Layer 6 of a small transformer language model trained on English Wikipedia (14 layers, counted from 0, width 128).
A neuron's activation on a vector x is GELU(weights . x), where the dot is the dot product.

Input weights of the MLP neurons that the questions are about. A number n stands for (n - 500) times 0.002.
n19: 758,458,229,574,403,575,714,808,552,559,662,450,452,400,395,415,602,329,417,660,515,398,404,520,382,667,412,285,522,566,574,340,404,445,670,574,547,377,475,229,590,538,549,283,728,463,323,392,574,550,386,561,592,220,417,339,771,359,538,446,755,674,617,673,389,530,334,560,505,416,544,623,407,781,618,408,198,913,462,552,423,656,350,467,722,443,734,298,418,470,388,570,361,480,624,450,407,660,287,336,389,500,412,624,518,492,218,459,429,590,378,431,674,679,386,594,432,617,529,612,549,825,679,554,275,320,463,411
n26: 658,496,440,527,395,413,617,636,220,735,522,633,525,455,478,456,588,598,367,385,730,641,478,373,454,513,377,449,477,719,635,490,764,618,611,406,540,349,435,287,403,434,852,460,740,530,624,876,545,565,532,410,384,742,345,469,544,464,429,629,657,583,392,608,356,293,414,430,307,530,819,473,476,313,495,844,423,628,377,604,340,228,422,445,513,487,187,234,398,496,427,555,513,643,384,582,797,92,441,593,481,335,471,496,646,594,699,707,820,376,559,378,619,396,450,720,557,517,428,549,356,422,428,517,394,682,173,563
n68: 543,662,488,643,721,648,547,373,411,426,433,458,415,304,567,305,642,488,372,525,468,595,686,515,416,223,701,581,496,389,488,359,613,642,571,484,359,611,555,590,549,611,523,595,429,401,369,584,582,250,394,431,377,413,508,536,476,364,229,415,688,320,488,712,599,285,326,217,852,625,599,681,461,335,583,578,627,583,449,583,599,471,577,469,484,633,667,611,420,625,384,422,684,750,496,633,468,212,553,374,564,569,605,608,236,361,433,477,256,683,333,394,405,309,529,597,754,465,469,416,337,539,300,624,552,595,615,680
n102: 382,586,576,475,638,666,763,286,613,387,459,245,584,332,565,454,569,500,484,205,585,525,480,504,594,633,428,508,471,428,94,718,556,806,414,263,566,421,371,479,256,390,414,340,547,453,405,370,373,605,661,500,346,495,324,559,376,398,442,364,365,409,366,592,496,496,432,454,763,492,449,776,689,477,568,412,454,471,325,605,394,509,371,508,730,531,712,637,355,471,408,170,579,466,232,629,402,512,492,543,700,530,295,658,500,552,478,382,477,574,527,304,369,773,555,667,709,403,733,268,457,508,711,604,447,362,676,477
n114: 496,561,785,625,409,554,683,353,642,620,617,623,569,344,787,616,677,509,602,650,492,317,270,559,487,179,689,343,353,432,105,466,427,733,436,473,623,579,483,580,462,569,442,500,755,429,589,390,594,453,540,469,484,691,385,438,649,433,325,670,408,890,549,718,453,509,394,386,240,586,424,554,419,422,562,477,482,639,703,262,500,495,379,563,778,542,355,622,632,84,695,527,638,516,496,573,776,353,433,554,693,329,238,594,310,720,377,346,447,500,421,483,721,861,589,616,583,538,412,663,418,504,625,521,596,462,645,430
n124: 602,672,361,381,513,454,447,839,386,443,749,448,758,683,478,510,469,258,370,468,548,643,530,517,564,220,344,517,614,495,400,874,321,398,237,437,424,695,456,486,312,473,280,429,332,658,448,472,601,264,596,660,400,373,526,441,742,463,357,669,788,342,745,376,471,409,478,379,695,601,417,329,422,450,525,296,308,616,575,437,453,486,554,697,596,862,414,495,312,582,509,417,496,265,695,198,487,607,188,585,486,573,546,454,505,431,308,423,525,750,555,628,664,692,500,329,234,452,295,527,533,226,628,383,496,577,610,770
n142: 381,582,375,721,286,521,697,500,513,459,566,90,488,411,410,689,471,358,690,276,459,367,593,687,512,512,269,468,479,290,538,514,699,607,265,643,383,518,455,623,492,615,512,413,340,544,564,360,385,313,462,585,656,450,419,605,588,355,421,682,312,202,627,412,554,627,581,481,487,390,299,474,441,391,495,437,479,587,570,383,591,448,281,500,341,357,366,353,225,458,415,581,771,577,649,419,447,316,504,95,209,485,578,477,500,729,448,702,600,259,492,453,566,394,572,538,665,313,512,195,604,561,585,379,682,476,638,649
n181: 534,665,521,421,521,769,484,492,483,634,279,422,615,657,408,647,530,671,442,633,687,491,479,271,663,454,632,351,226,293,431,331,609,833,594,461,307,505,350,435,248,466,581,449,562,516,632,715,832,429,518,704,736,589,533,691,354,434,398,218,365,608,669,899,606,821,326,540,582,751,355,663,658,504,533,462,613,581,593,372,468,500,689,381,433,728,441,445,547,621,525,500,631,559,603,663,323,356,557,422,615,678,312,460,421,702,250,602,686,351,484,204,521,557,483,480,487,417,561,530,518,342,526,322,598,569,537,468
n190: 623,535,424,438,727,613,416,554,572,469,581,527,371,417,309,398,609,358,593,426,548,634,263,602,628,497,700,747,587,602,396,399,576,440,537,285,642,406,566,449,463,567,400,574,552,416,370,634,304,399,613,601,490,597,534,568,699,529,358,613,405,406,561,492,473,511,490,510,406,559,409,496,596,361,632,683,257,606,535,597,665,271,529,469,417,449,697,432,696,403,662,409,527,333,462,514,336,616,564,625,511,590,370,460,398,507,556,618,447,405,598,348,616,616,182,754,458,362,680,443,700,600,699,346,532,575,500,590
n193: 462,268,448,198,399,391,466,627,546,452,485,573,454,570,392,559,316,716,448,311,541,730,268,442,280,689,375,650,728,672,554,558,470,481,512,573,576,371,326,454,417,725,385,451,591,522,438,341,376,478,574,512,525,314,309,423,572,449,689,430,616,350,284,375,471,442,526,634,536,310,383,453,417,404,242,544,744,466,586,372,345,666,476,464,496,565,447,326,458,488,533,772,772,451,669,526,526,325,489,551,398,510,656,429,402,537,342,598,514,496,572,424,515,608,438,382,639,533,435,370,643,393,341,177,688,409,386,664
n220: 298,537,561,428,516,436,564,644,470,459,504,826,550,606,561,306,525,371,617,586,530,604,395,424,413,447,247,528,432,483,238,326,606,134,352,698,580,465,447,564,552,624,500,36,352,365,323,469,513,606,641,258,656,450,286,390,625,312,612,621,468,679,648,527,631,585,347,403,527,431,436,865,609,375,335,519,692,674,582,387,401,396,650,580,716,611,442,558,521,479,528,466,289,615,286,488,360,276,584,456,469,334,301,430,392,568,591,464,550,375,484,595,632,334,338,365,488,402,460,236,504,212,304,504,417,341,500,665
n308: 758,424,515,531,458,263,486,430,329,327,553,629,308,305,477,508,398,400,165,591,438,572,541,760,427,515,496,644,535,528,585,314,522,523,372,442,569,647,627,383,471,632,59,614,412,704,533,476,492,410,567,480,364,492,507,496,623,354,531,723,533,382,399,394,463,706,411,521,602,432,606,595,600,468,630,333,723,668,583,716,631,377,564,474,500,376,443,602,508,492,704,559,669,317,545,586,542,555,445,452,360,472,636,561,536,215,692,372,355,531,668,726,352,504,734,363,519,466,434,639,548,351,414,356,546,463,447,482
n337: 623,635,637,295,770,496,694,562,543,408,487,620,488,709,366,330,369,645,322,256,706,377,400,643,195,458,522,442,556,654,474,382,525,639,290,599,715,705,463,500,500,635,484,513,745,520,471,554,461,596,675,570,532,351,425,496,440,140,526,504,377,712,522,582,717,556,372,544,659,400,373,658,272,532,795,527,692,572,369,668,484,376,354,541,458,451,505,221,864,310,417,382,394,288,446,634,706,561,578,573,316,415,504,827,703,504,589,345,500,687,484,581,326,600,530,520,436,254,406,676,612,566,356,517,568,578,244,769
n350: 616,317,346,403,357,607,389,396,215,473,320,648,550,491,385,565,428,880,245,688,460,518,500,383,500,694,565,640,528,845,473,400,443,491,287,285,286,534,332,458,573,464,722,644,580,530,548,514,514,270,495,560,606,776,395,358,414,491,658,469,513,251,422,207,255,776,233,610,375,310,574,467,92,547,237,339,398,181,540,500,646,495,396,604,597,758,403,398,246,633,289,616,504,417,386,584,661,552,440,297,442,410,487,787,593,504,382,487,550,703,556,332,666,500,463,526,365,465,375,677,108,592,588,443,275,491,447,623
n354: 347,380,626,579,684,529,585,629,620,472,645,328,247,616,663,554,424,516,496,424,576,670,697,465,631,516,195,312,744,471,590,473,528,504,517,721,414,630,215,579,469,360,604,468,669,562,570,394,629,460,583,599,322,540,504,504,472,408,415,469,597,679,537,470,711,459,516,542,651,377,417,324,350,340,478,457,508,803,404,626,762,508,709,644,309,624,648,513,622,586,461,438,620,575,429,746,592,640,233,233,557,386,409,424,508,394,551,372,440,476,226,357,464,351,409,659,689,326,737,549,258,358,707,343,379,574,517,641
n379: 446,570,549,449,356,551,572,492,504,512,281,536,558,602,414,574,545,596,577,552,724,558,565,639,254,455,744,407,682,371,504,844,638,644,395,210,395,646,459,717,270,591,421,525,578,417,508,670,351,708,509,415,340,309,391,639,521,675,421,189,412,326,492,363,450,356,464,360,593,573,342,500,613,578,637,589,287,425,475,551,433,379,508,672,683,448,384,865,558,593,363,509,540,400,536,614,529,92,492,460,334,148,523,578,474,480,600,516,508,716,524,361,426,356,627,269,607,581,388,630,361,561,253,230,537,568,202,571
n382: 496,472,612,391,419,521,548,315,804,372,707,520,607,517,339,477,634,393,524,326,625,716,460,387,313,636,344,456,729,306,429,617,540,516,547,521,356,539,300,525,383,112,601,524,534,329,161,182,358,256,638,517,584,540,393,836,467,382,713,389,315,419,222,387,682,587,512,282,326,576,538,656,567,531,581,288,454,451,439,335,403,504,425,253,384,578,535,447,471,388,504,382,543,470,599,432,686,410,660,520,601,270,362,519,445,611,496,406,291,582,375,356,480,550,446,434,476,640,488,615,282,397,651,472,463,613,688,527
n387: 562,271,626,632,139,528,232,671,409,360,708,577,284,450,391,574,394,576,630,463,743,451,258,755,513,248,711,547,613,560,550,529,417,478,677,450,280,714,522,618,806,667,252,287,314,436,406,355,696,474,564,700,317,519,591,437,563,436,589,440,688,363,731,519,495,631,483,417,221,579,541,555,321,588,613,401,559,620,535,362,627,472,627,658,640,500,390,643,379,333,119,697,308,689,491,574,425,444,675,402,615,557,517,500,413,788,696,424,578,607,716,432,305,586,368,598,703,461,449,348,542,444,500,172,682,543,357,575
n406: 408,509,526,518,517,409,721,695,675,530,597,462,356,423,361,789,731,597,449,674,405,610,358,538,386,323,355,649,127,587,585,539,491,561,444,759,229,679,565,631,344,526,333,263,518,483,730,389,455,504,735,626,426,278,333,464,460,477,328,491,568,515,554,631,557,325,646,418,495,98,554,568,808,550,704,614,432,579,365,459,848,688,671,318,375,609,519,429,823,393,371,604,466,594,521,327,770,369,627,108,376,508,504,657,464,423,482,471,602,482,542,349,491,464,482,607,610,474,420,567,569,260,437,201,557,770,491,637
n414: 515,329,369,587,413,552,468,470,367,621,542,481,432,516,462,462,553,388,373,668,490,638,440,456,588,650,603,217,508,603,531,525,504,591,661,484,562,689,331,280,496,105,638,347,612,551,589,629,212,639,496,484,719,655,541,278,685,500,588,646,304,691,660,480,271,504,332,507,443,398,547,571,508,774,331,589,520,374,523,251,562,456,624,555,304,456,360,595,500,512,489,480,526,525,429,470,534,626,404,540,541,577,413,536,675,626,424,584,343,508,438,731,573,371,685,411,691,440,253,241,737,444,697,355,362,632,467,489
n433: 805,327,299,596,415,713,504,376,508,622,515,474,518,476,718,539,465,352,432,605,423,504,678,351,463,371,720,447,536,416,425,375,530,512,586,291,402,517,470,616,649,774,559,423,459,493,466,582,492,222,464,325,445,491,576,551,246,388,547,371,601,448,512,686,323,559,542,384,628,481,604,408,725,420,449,215,448,632,381,548,581,816,676,276,721,448,575,521,312,571,383,648,623,378,455,439,577,324,746,407,555,472,467,300,492,707,463,444,417,624,604,726,562,250,524,653,643,534,325,414,594,367,560,311,399,556,487,372
n435: 397,344,377,421,413,318,591,330,535,477,538,545,436,731,410,555,622,508,597,875,445,473,634,368,632,721,492,582,371,555,593,386,511,386,415,550,871,529,601,280,603,272,348,550,524,416,704,359,374,391,551,347,417,647,336,652,404,539,523,675,423,335,715,716,562,625,485,464,382,176,709,354,613,612,555,483,410,316,485,633,639,584,592,754,402,515,438,352,585,554,552,622,610,376,597,541,473,596,559,419,463,186,608,608,444,519,645,365,457,427,394,540,614,563,488,531,649,560,331,458,436,526,586,448,424,529,504,757
n436: 656,466,645,696,374,698,581,582,617,525,775,496,468,204,508,240,407,666,632,527,496,330,194,459,338,479,377,442,643,438,336,594,383,706,603,702,316,287,384,570,447,542,629,568,562,472,434,317,688,583,583,292,436,491,355,323,637,430,530,343,451,425,366,572,385,513,773,627,767,688,351,610,356,568,603,245,474,712,685,388,358,380,382,280,846,654,395,327,402,422,368,443,361,253,331,354,475,422,553,724,665,272,408,504,421,558,714,691,346,343,654,553,407,378,357,633,559,454,700,423,656,562,539,451,504,423,477,568
n444: 431,505,400,562,532,827,504,487,585,514,398,342,613,229,386,407,491,458,414,500,412,430,740,625,682,614,548,626,358,740,580,243,509,578,349,345,481,560,482,376,660,145,412,588,213,686,608,226,467,509,333,348,613,663,712,727,411,409,644,382,164,592,637,307,692,424,333,291,609,363,519,351,373,496,372,508,290,574,380,535,566,558,663,415,413,313,510,515,565,859,355,357,571,470,459,372,132,460,518,531,380,547,561,622,659,329,529,647,811,574,145,252,190,738,348,414,366,586,692,416,247,595,271,414,190,469,669,636
n471: 526,379,565,508,474,596,554,696,579,438,507,575,538,587,631,92,217,433,536,469,500,470,460,653,472,583,466,284,394,439,538,410,518,529,364,523,552,821,540,447,642,544,577,326,748,489,554,340,553,369,614,477,378,423,471,447,396,397,303,489,686,435,587,536,601,443,305,427,591,544,515,561,714,552,484,470,663,371,445,608,567,531,603,429,547,422,528,806,463,474,493,515,564,507,493,467,731,421,209,489,472,433,483,549,396,414,329,426,411,630,595,415,592,432,765,307,633,500,603,209,613,254,424,701,408,155,313,629
n489: 512,432,653,434,532,666,390,608,467,457,440,267,534,262,689,571,448,500,430,771,514,380,391,500,607,712,649,609,463,309,618,566,339,269,643,435,484,371,700,405,627,611,378,544,320,806,267,652,521,520,257,799,617,311,375,561,468,450,645,422,454,602,606,816,548,504,391,429,543,614,579,604,316,323,588,554,459,532,607,292,401,241,456,724,504,508,487,229,415,687,609,455,461,474,504,563,699,801,515,627,262,489,447,496,301,582,689,676,656,492,492,355,616,434,500,862,304,531,538,532,508,469,401,539,500,408,599,402

Each question shows a token from some text and the vector x that enters the MLP there. A number n stands for (n - 500) times 0.0083.

"p": 439,518,632,551,298,529,716,396,580,528,474,395,700,659,643,403,416,330,670,520,255,482,609,490,438,654,385,492,319,544,344,495,633,563,377,643,466,627,785,578,330,532,435,552,524,444,613,645,649,498,412,478,514,508,602,615,609,636,781,496,608,436,283,348,521,435,486,550,546,655,580,653,520,471,551,637,744,577,712,512,705,534,397,692,378,550,690,634,462,402,320,403,628,438,580,433,456,460,604,620,677,833,585,417,643,709,500,482,437,570,425,742,630,584,377,830,403,595,629,716,449,541,389,523,411,492,213,454
The most active neuron and its activation: n114, at about 1.5

"|": 417,486,439,633,279,375,697,474,543,457,498,348,679,556,740,440,506,418,636,464,322,669,573,560,496,565,407,599,334,618,544,438,507,512,406,616,509,590,664,464,362,490,565,549,600,378,560,647,522,452,418,405,361,434,413,564,595,687,838,509,596,372,476,410,617,328,444,600,517,600,551,716,489,652,506,637,718,582,902,562,605,592,394,559,384,534,692,538,482,493,449,305,560,514,478,629,401,553,652,539,658,712,561,349,645,640,378,497,216,429,526,822,625,552,481,760,414,613,662,651,336,491,358,545,404,500,217,461
The three highest activations, in order: n68, n19, n308

"Dr": 462,453,358,493,197,488,667,452,452,623,524,454,555,563,637,495,462,396,691,448,301,657,533,519,512,519,439,502,422,567,554,503,402,614,506,476,429,610,736,560,383,415,541,636,593,435,535,664,466,584,425,528,332,416,432,655,670,753,706,436,580,384,442,334,555,303,446,674,526,643,531,617,508,585,596,681,715,427,719,497,691,493,309,584,273,585,698,491,388,536,477,312,519,398,427,501,467,483,623,535,610,772,611,318,706,633,492,493,403,436,459,692,692,669,462,844,350,552,622,702,351,545,373,483,507,565,228,352
Which neuron lights up most? n26

"we": 419,320,535,460,122,494,655,470,492,441,432,464,717,469,707,516,524,325,634,487,289,575,418,538,536,608,384,556,293,660,523,398,489,664,383,461,515,641,680,381,314,559,542,554,609,455,618,615,472,594,431,552,470,513,544,669,615,752,732,444,566,328,427,402,535,414,413,540,490,541,496,613,521,622,608,825,640,420,782,377,744,517,435,509,441,515,682,488,415,514,390,313,532,439,417,437,404,469,597,622,658,854,580,294,641,625,404,539,322,497,453,633,586,507,413,816,290,529,670,646,328,509,369,380,318,483,297,556
Which neuron lights up most? n444

"ed ": 482,461,485,514,215,592,595,460,500,471,509,425,728,662,772,498,419,370,747,550,301,629,510,409,349,629,471,591,391,523,341,490,520,562,415,620,461,561,677,527,395,572,642,526,482,462,594,686,665,575,368,509,387,501,491,599,617,586,743,469,593,329,459,339,619,460,429,633,483,562,581,647,475,581,562,678,767,473,826,521,718,605,425,564,399,483,538,537,452,403,311,360,648,531,484,497,404,558,620,557,664,810,698,337,615,649,393,504,374,542,485,717,641,555,562,744,349,560,704,780,378,433,314,474,382,525,210,426
The three highest activations, in order: n350, n433, n181

".": 288,456,568,621,230,488,616,471,445,498,352,478,724,594,707,467,422,393,707,482,379,678,524,402,459,592,375,462,343,633,572,437,408,649,405,671,514,669,690,468,355,457,599,531,593,418,588,646,566,507,392,497,421,467,486,620,644,712,805,503,620,300,455,322,633,383,574,479,607,581,581,635,532,669,615,590,659,550,837,430,652,615,471,609,379,559,638,513,530,403,339,290,550,440,638,543,490,453,627,638,650,728,630,341,644,612,445,538,248,519,403,685,498,575,487,738,273,531,572,691,352,498,319,513,319,524,289,558
Which neuron lights up most? n382

"der": 363,549,658,515,174,468,620,467,503,579,561,496,711,603,629,436,381,363,694,603,226,519,505,402,396,637,445,464,403,541,439,389,546,570,371,585,425,670,743,559,286,519,574,444,461,474,553,730,644,525,472,466,314,424,514,615,644,705,748,453,573,416,328,365,548,533,533,528,560,450,545,576,531,593,648,743,681,506,794,559,717,466,371,666,462,566,739,569,379,447,450,382,502,588,456,501,439,491,616,548,667,727,644,345,662,583,525,475,321,567,394,658,456,593,508,793,319,585,687,719,457,425,475,442,326,502,214,502
Which neuron lights up most? n379

"University ": 401,364,477,565,215,399,667,373,477,412,448,435,684,659,754,500,472,438,690,506,211,597,519,474,497,649,463,637,404,628,428,416,548,517,396,508,499,558,747,557,402,493,642,570,605,332,579,629,572,467,413,352,366,407,354,570,616,663,758,499,510,427,411,302,602,379,543,547,547,612,501,614,530,660,523,753,776,416,693,662,692,485,441,633,302,576,670,511,542,400,502,407,639,469,517,577,341,587,691,544,660,745,718,349,604,688,401,551,309,405,591,598,561,575,556,805,444,644,633,559,427,430,335,420,405,411,287,365
Which neuron lights up most? n435

"yl": 438,411,637,543,340,569,634,368,538,502,582,432,653,696,742,456,447,343,614,518,344,552,645,526,443,602,443,472,382,593,546,445,490,527,514,728,444,649,574,629,397,602,466,469,488,582,738,664,516,617,499,488,449,514,581,525,539,714,832,527,594,371,294,424,546,373,355,487,550,504,497,738,532,526,721,768,736,572,855,393,767,551,449,535,339,584,718,533,484,467,295,438,526,366,395,475,422,454,615,550,575,831,667,341,646,751,519,526,319,533,408,635,551,599,373,781,260,562,619,690,375,486,382,464,442,519,213,517
The most active neuron and its activation: n406, at about 2.1

"40": 361,441,494,587,242,413,654,478,507,498,433,390,678,707,721,459,480,425,740,420,285,652,491,522,498,628,316,563,410,568,468,431,603,611,371,569,586,608,661,574,271,396,607,560,562,451,505,599,544,441,475,453,472,487,513,611,612,768,741,501,607,329,400,377,510,500,407,650,554,596,515,689,513,641,580,715,644,528,825,492,769,514,421,605,352,568,741,505,425,470,423,335,603,435,614,527,419,526,605,562,725,736,717,339,651,659,442,577,285,615,494,675,591,542,376,791,344,525,551,635,380,515,440,480,289,482,242,522
The two highest activations, in order: n350, n435

"e ": 370,500,544,541,210,492,562,441,503,501,627,425,746,588,748,458,419,339,655,622,268,640,471,434,402,534,432,487,373,461,414,438,433,493,368,603,476,606,683,459,348,469,620,511,489,491,578,706,539,431,373,452,434,432,445,610,584,555,754,484,456,403,443,331,607,514,568,593,555,631,512,545,499,570,569,682,654,586,812,613,674,568,468,573,404,522,716,558,462,450,357,365,549,513,481,490,370,468,702,544,655,821,841,262,653,686,493,501,305,541,400,763,538,597,601,777,339,465,647,666,397,420,329,441,357,434,192,387
The most active neuron and its activation: n433, at about 1.8

"ear": 420,370,459,446,251,481,562,407,475,527,504,420,757,574,712,545,396,354,612,507,299,639,625,485,477,627,473,585,280,644,647,453,551,556,351,441,427,653,654,492,384,433,614,560,568,400,513,627,553,635,420,477,511,390,426,611,673,826,830,480,398,369,378,331,549,397,409,653,458,565,524,553,515,586,584,811,737,407,782,357,727,514,411,567,431,588,647,549,378,383,329,328,552,424,428,532,368,519,567,513,632,727,607,280,700,692,501,473,373,473,453,665,601,676,479,783,334,521,608,622,372,383,354,468,453,543,315,471
The most active neuron and its activation: n350, at about 2.9

"7": 283,501,478,618,259,545,647,466,431,469,441,554,700,623,677,509,433,396,748,438,363,597,551,428,423,612,418,475,429,645,446,457,491,524,481,740,568,591,687,519,319,400,540,445,537,420,646,654,519,529,507,481,377,387,512,663,582,698,783,503,705,252,482,353,557,352,487,487,581,526,551,586,511,675,575,571,715,503,812,446,709,590,309,610,337,591,640,535,472,366,314,385,618,406,566,564,397,477,618,662,638,667,638,350,713,766,437,484,239,644,433,699,485,609,446,772,312,518,592,652,401,486,348,538,330,525,278,485
The two highest activations, in order: n435, n124

"9": 313,455,537,585,272,515,613,486,463,488,434,519,700,553,661,517,445,380,668,438,317,660,584,391,403,592,412,515,435,643,458,464,490,537,448,665,595,553,718,509,358,355,573,470,523,439,588,639,549,565,489,521,367,360,447,675,524,747,821,515,663,290,474,316,556,433,455,590,592,469,498,591,516,690,577,593,705,434,805,483,672,598,372,625,363,543,615,519,449,339,353,324,613,401,530,538,413,480,615,621,675,701,674,371,711,758,469,439,214,592,425,742,466,602,468,786,325,503,601,654,359,484,369,551,337,598,298,476
The most active neuron and its activation: n435, at about 1.6

"bo": 478,325,512,525,174,433,742,420,519,439,439,461,627,604,715,470,455,265,712,553,213,613,635,519,610,641,449,584,399,566,506,391,492,628,367,532,496,628,690,599,295,491,546,551,646,433,617,678,407,677,482,462,513,499,492,617,596,729,749,515,623,345,458,397,543,400,342,588,545,537,513,607,481,571,618,748,741,532,749,459,759,489,421,520,409,546,699,512,459,464,447,317,590,405,526,543,339,414,603,662,621,815,653,350,686,681,441,635,377,561,501,682,572,605,457,794,343,549,662,556,441,444,384,477,380,537,274,442
The most active neuron and its activation: n414, at about 1.8

"\n": 411,441,532,577,216,469,637,434,550,411,470,477,731,554,727,482,408,397,660,515,335,719,514,507,476,593,402,569,355,568,541,406,416,518,417,549,561,584,661,489,418,506,594,491,484,383,551,702,587,536,406,506,450,416,505,613,633,641,812,537,564,421,489,319,673,453,445,578,557,577,597,652,500,778,538,628,647,567,862,523,621,503,493,558,351,532,646,507,546,553,460,290,555,500,448,566,342,449,658,533,640,754,582,291,743,670,477,579,214,537,450,751,604,576,470,776,348,569,597,647,368,433,391,580,458,460,258,431
The most active neuron and its activation: n220, at about 1.6

"uck": 442,415,518,589,252,511,626,375,507,489,577,431,632,540,636,451,436,361,638,529,276,597,583,422,469,619,416,574,391,640,588,429,537,506,461,623,461,656,691,524,431,523,557,505,574,512,660,669,537,541,525,436,481,439,472,635,565,713,744,588,610,397,351,312,560,527,503,514,580,592,520,560,533,732,608,787,703,470,730,423,769,495,425,518,346,665,774,534,389,515,512,515,566,502,376,522,492,472,683,535,721,771,629,240,666,692,634,535,263,525,398,558,614,637,552,748,220,581,582,667,367,427,304,438,354,498,175,489
Which neuron lights up most? n26

"ost": 338,400,536,532,284,493,692,370,571,497,527,398,574,501,709,484,371,532,603,568,330,593,649,504,431,565,399,566,413,557,489,474,413,510,387,620,420,664,739,591,411,588,476,564,513,530,699,632,545,551,489,573,421,415,576,528,572,731,686,410,486,414,440,344,564,548,491,655,555,524,569,637,550,746,599,644,696,516,811,318,837,526,408,495,368,550,793,488,407,501,476,456,599,488,399,414,449,426,699,561,636,765,587,188,716,638,514,576,264,507,397,560,573,602,426,757,309,608,602,661,378,458,373,475,407,461,161,397
Which neuron lights up most? n406

"ards ": 437,459,498,592,244,498,632,492,519,419,527,441,633,609,758,454,494,420,781,503,261,685,468,431,375,509,514,545,470,610,465,471,540,567,421,657,535,546,724,440,345,586,544,614,488,430,671,699,637,513,422,470,414,512,449,527,594,594,761,474,639,339,466,348,573,372,440,655,596,620,572,597,514,605,653,711,707,534,807,532,693,624,429,600,334,469,579,563,502,506,417,472,545,438,511,462,333,530,683,513,669,850,648,339,657,686,442,482,353,533,378,701,686,594,646,811,368,677,611,703,418,405,317,493,398,511,257,376
Which neuron lights up most? n433

"ton": 350,458,601,653,285,396,628,311,593,577,534,477,667,664,745,443,420,454,587,525,272,535,539,435,445,636,412,608,303,628,372,471,501,517,307,638,526,649,707,519,224,416,558,462,564,483,623,651,711,583,542,363,408,425,506,608,637,703,687,559,558,401,310,374,563,482,530,634,572,455,543,631,476,677,577,734,724,535,844,492,805,405,336,770,420,617,708,541,475,437,368,473,516,460,507,445,417,470,613,663,682,835,669,366,596,697,480,536,344,601,457,666,479,536,518,740,312,484,636,650,485,419,322,490,370,400,266,467
The two highest activations, in order: n220, n436

", ": 392,420,496,568,261,526,590,533,523,469,434,509,720,612,697,470,519,442,604,462,343,577,534,479,485,600,405,570,384,647,436,496,448,590,421,634,573,668,690,480,388,534,566,556,551,468,566,633,657,608,439,540,396,409,483,692,585,658,846,524,586,293,501,294,682,385,457,535,581,654,495,558,530,702,573,615,641,524,806,498,709,602,450,540,328,492,540,524,538,430,400,243,585,454,559,514,429,512,671,593,686,860,715,296,692,696,417,444,273,614,521,696,500,544,540,777,313,534,614,645,409,506,363,525,435,509,267,427
Which neuron lights up most? n124

"21": 365,523,540,579,282,518,616,366,541,510,631,395,757,658,665,571,422,332,645,403,395,640,556,435,384,560,319,532,452,598,491,476,461,539,413,668,496,595,621,571,272,432,565,469,499,485,570,691,602,447,535,521,452,443,525,543,602,651,826,586,614,347,379,370,528,388,495,614,516,555,501,680,468,709,579,630,733,475,782,591,782,583,356,570,404,508,721,477,400,402,426,393,580,444,525,516,365,483,604,568,727,784,658,271,707,757,478,513,250,622,437,705,621,516,466,806,337,424,544,698,415,454,389,452,503,448,267,482
The three highest activations, in order: n124, n382, n142

"ats ": 479,532,524,560,207,528,658,441,522,356,585,458,647,636,757,424,507,406,752,522,258,661,388,425,348,550,437,523,480,624,378,464,511,540,438,685,491,584,667,495,297,561,528,633,507,460,662,639,601,590,377,468,432,491,549,592,589,641,754,480,574,304,466,322,629,408,426,617,583,569,486,588,560,622,616,630,683,488,764,470,720,582,470,546,360,457,593,523,462,411,404,454,591,448,449,488,400,489,692,538,645,805,637,283,654,727,452,546,340,521,385,731,686,557,635,772,387,588,622,707,378,367,339,440,390,541,225,325
The most active neuron and its activation: n433, at about 1.1

"| ": 377,458,480,607,206,422,582,438,478,524,529,467,706,538,751,497,415,422,663,450,246,617,460,554,412,628,494,574,415,536,461,346,470,541,351,595,464,602,707,520,375,520,561,602,613,371,556,656,547,469,345,509,421,454,463,600,581,640,807,515,558,329,470,348,660,287,408,563,555,623,553,627,523,731,556,678,802,510,800,572,610,563,393,577,334,551,639,527,554,509,479,329,590,460,434,560,401,518,662,526,652,768,596,316,715,573,409,502,251,561,548,683,626,558,479,756,388,615,629,553,390,453,318,527,394,388,224,402
The two highest activations, in order: n471, n308

"ly ": 460,431,576,572,314,538,538,477,531,441,468,403,748,721,746,479,469,310,687,518,228,525,529,464,435,603,373,498,373,514,457,491,498,684,373,610,489,643,690,456,395,505,607,559,478,435,667,656,523,523,489,477,484,480,477,604,621,737,757,496,485,354,446,384,585,431,459,711,602,671,473,646,554,589,650,668,748,543,838,416,741,516,482,575,336,511,513,588,534,416,493,383,637,478,453,501,450,536,650,580,657,861,713,313,652,761,391,471,372,601,589,786,629,585,636,765,324,568,638,624,366,507,374,578,363,372,241,522
The three highest activations, in order: n471, n414, n181

"hur": 443,528,648,490,240,427,646,407,582,506,609,472,697,593,763,609,389,332,581,464,259,560,611,594,385,609,473,427,369,600,520,402,425,548,369,612,460,716,686,492,250,605,606,528,584,488,700,524,609,563,553,405,413,440,420,547,669,714,838,445,497,379,335,369,503,473,494,652,505,529,627,636,467,655,568,652,778,602,746,539,698,445,391,692,427,574,674,556,355,360,434,459,542,459,430,510,359,477,624,552,754,756,692,396,656,689,439,537,364,456,383,706,570,680,454,777,317,491,646,620,424,478,385,472,487,451,318,461
The most active neuron and its activation: n114, at about 2.2

"f": 412,464,489,582,261,469,722,488,552,500,345,384,702,498,649,399,533,349,658,527,229,680,627,562,534,635,383,549,352,637,457,446,556,623,423,551,444,640,653,488,387,577,571,533,547,424,665,629,561,460,397,557,498,502,537,598,613,670,785,508,533,341,392,392,550,416,386,639,493,575,492,717,498,635,651,680,717,550,731,473,703,530,396,548,488,560,696,651,524,465,489,373,497,401,509,514,301,539,640,559,723,868,570,408,664,586,453,577,446,528,426,742,629,715,432,773,342,680,691,651,437,517,399,510,309,516,194,556
The most active neuron and its activation: n444, at about 2.5

"Work": 415,457,490,646,246,404,562,408,466,456,423,433,636,710,684,424,464,351,745,511,310,709,650,518,435,581,429,666,393,582,580,406,562,658,379,499,562,514,653,523,372,651,585,578,536,514,558,744,540,480,430,453,475,390,323,456,593,815,743,473,642,427,399,328,530,311,540,557,610,551,490,679,461,728,552,707,663,430,649,535,737,495,365,547,368,604,698,608,503,440,577,434,639,359,505,606,367,582,622,538,641,818,654,377,678,710,447,573,232,453,440,664,502,628,444,780,406,592,577,604,451,555,439,450,425,391,233,463
The most active neuron and its activation: n193, at about 1.5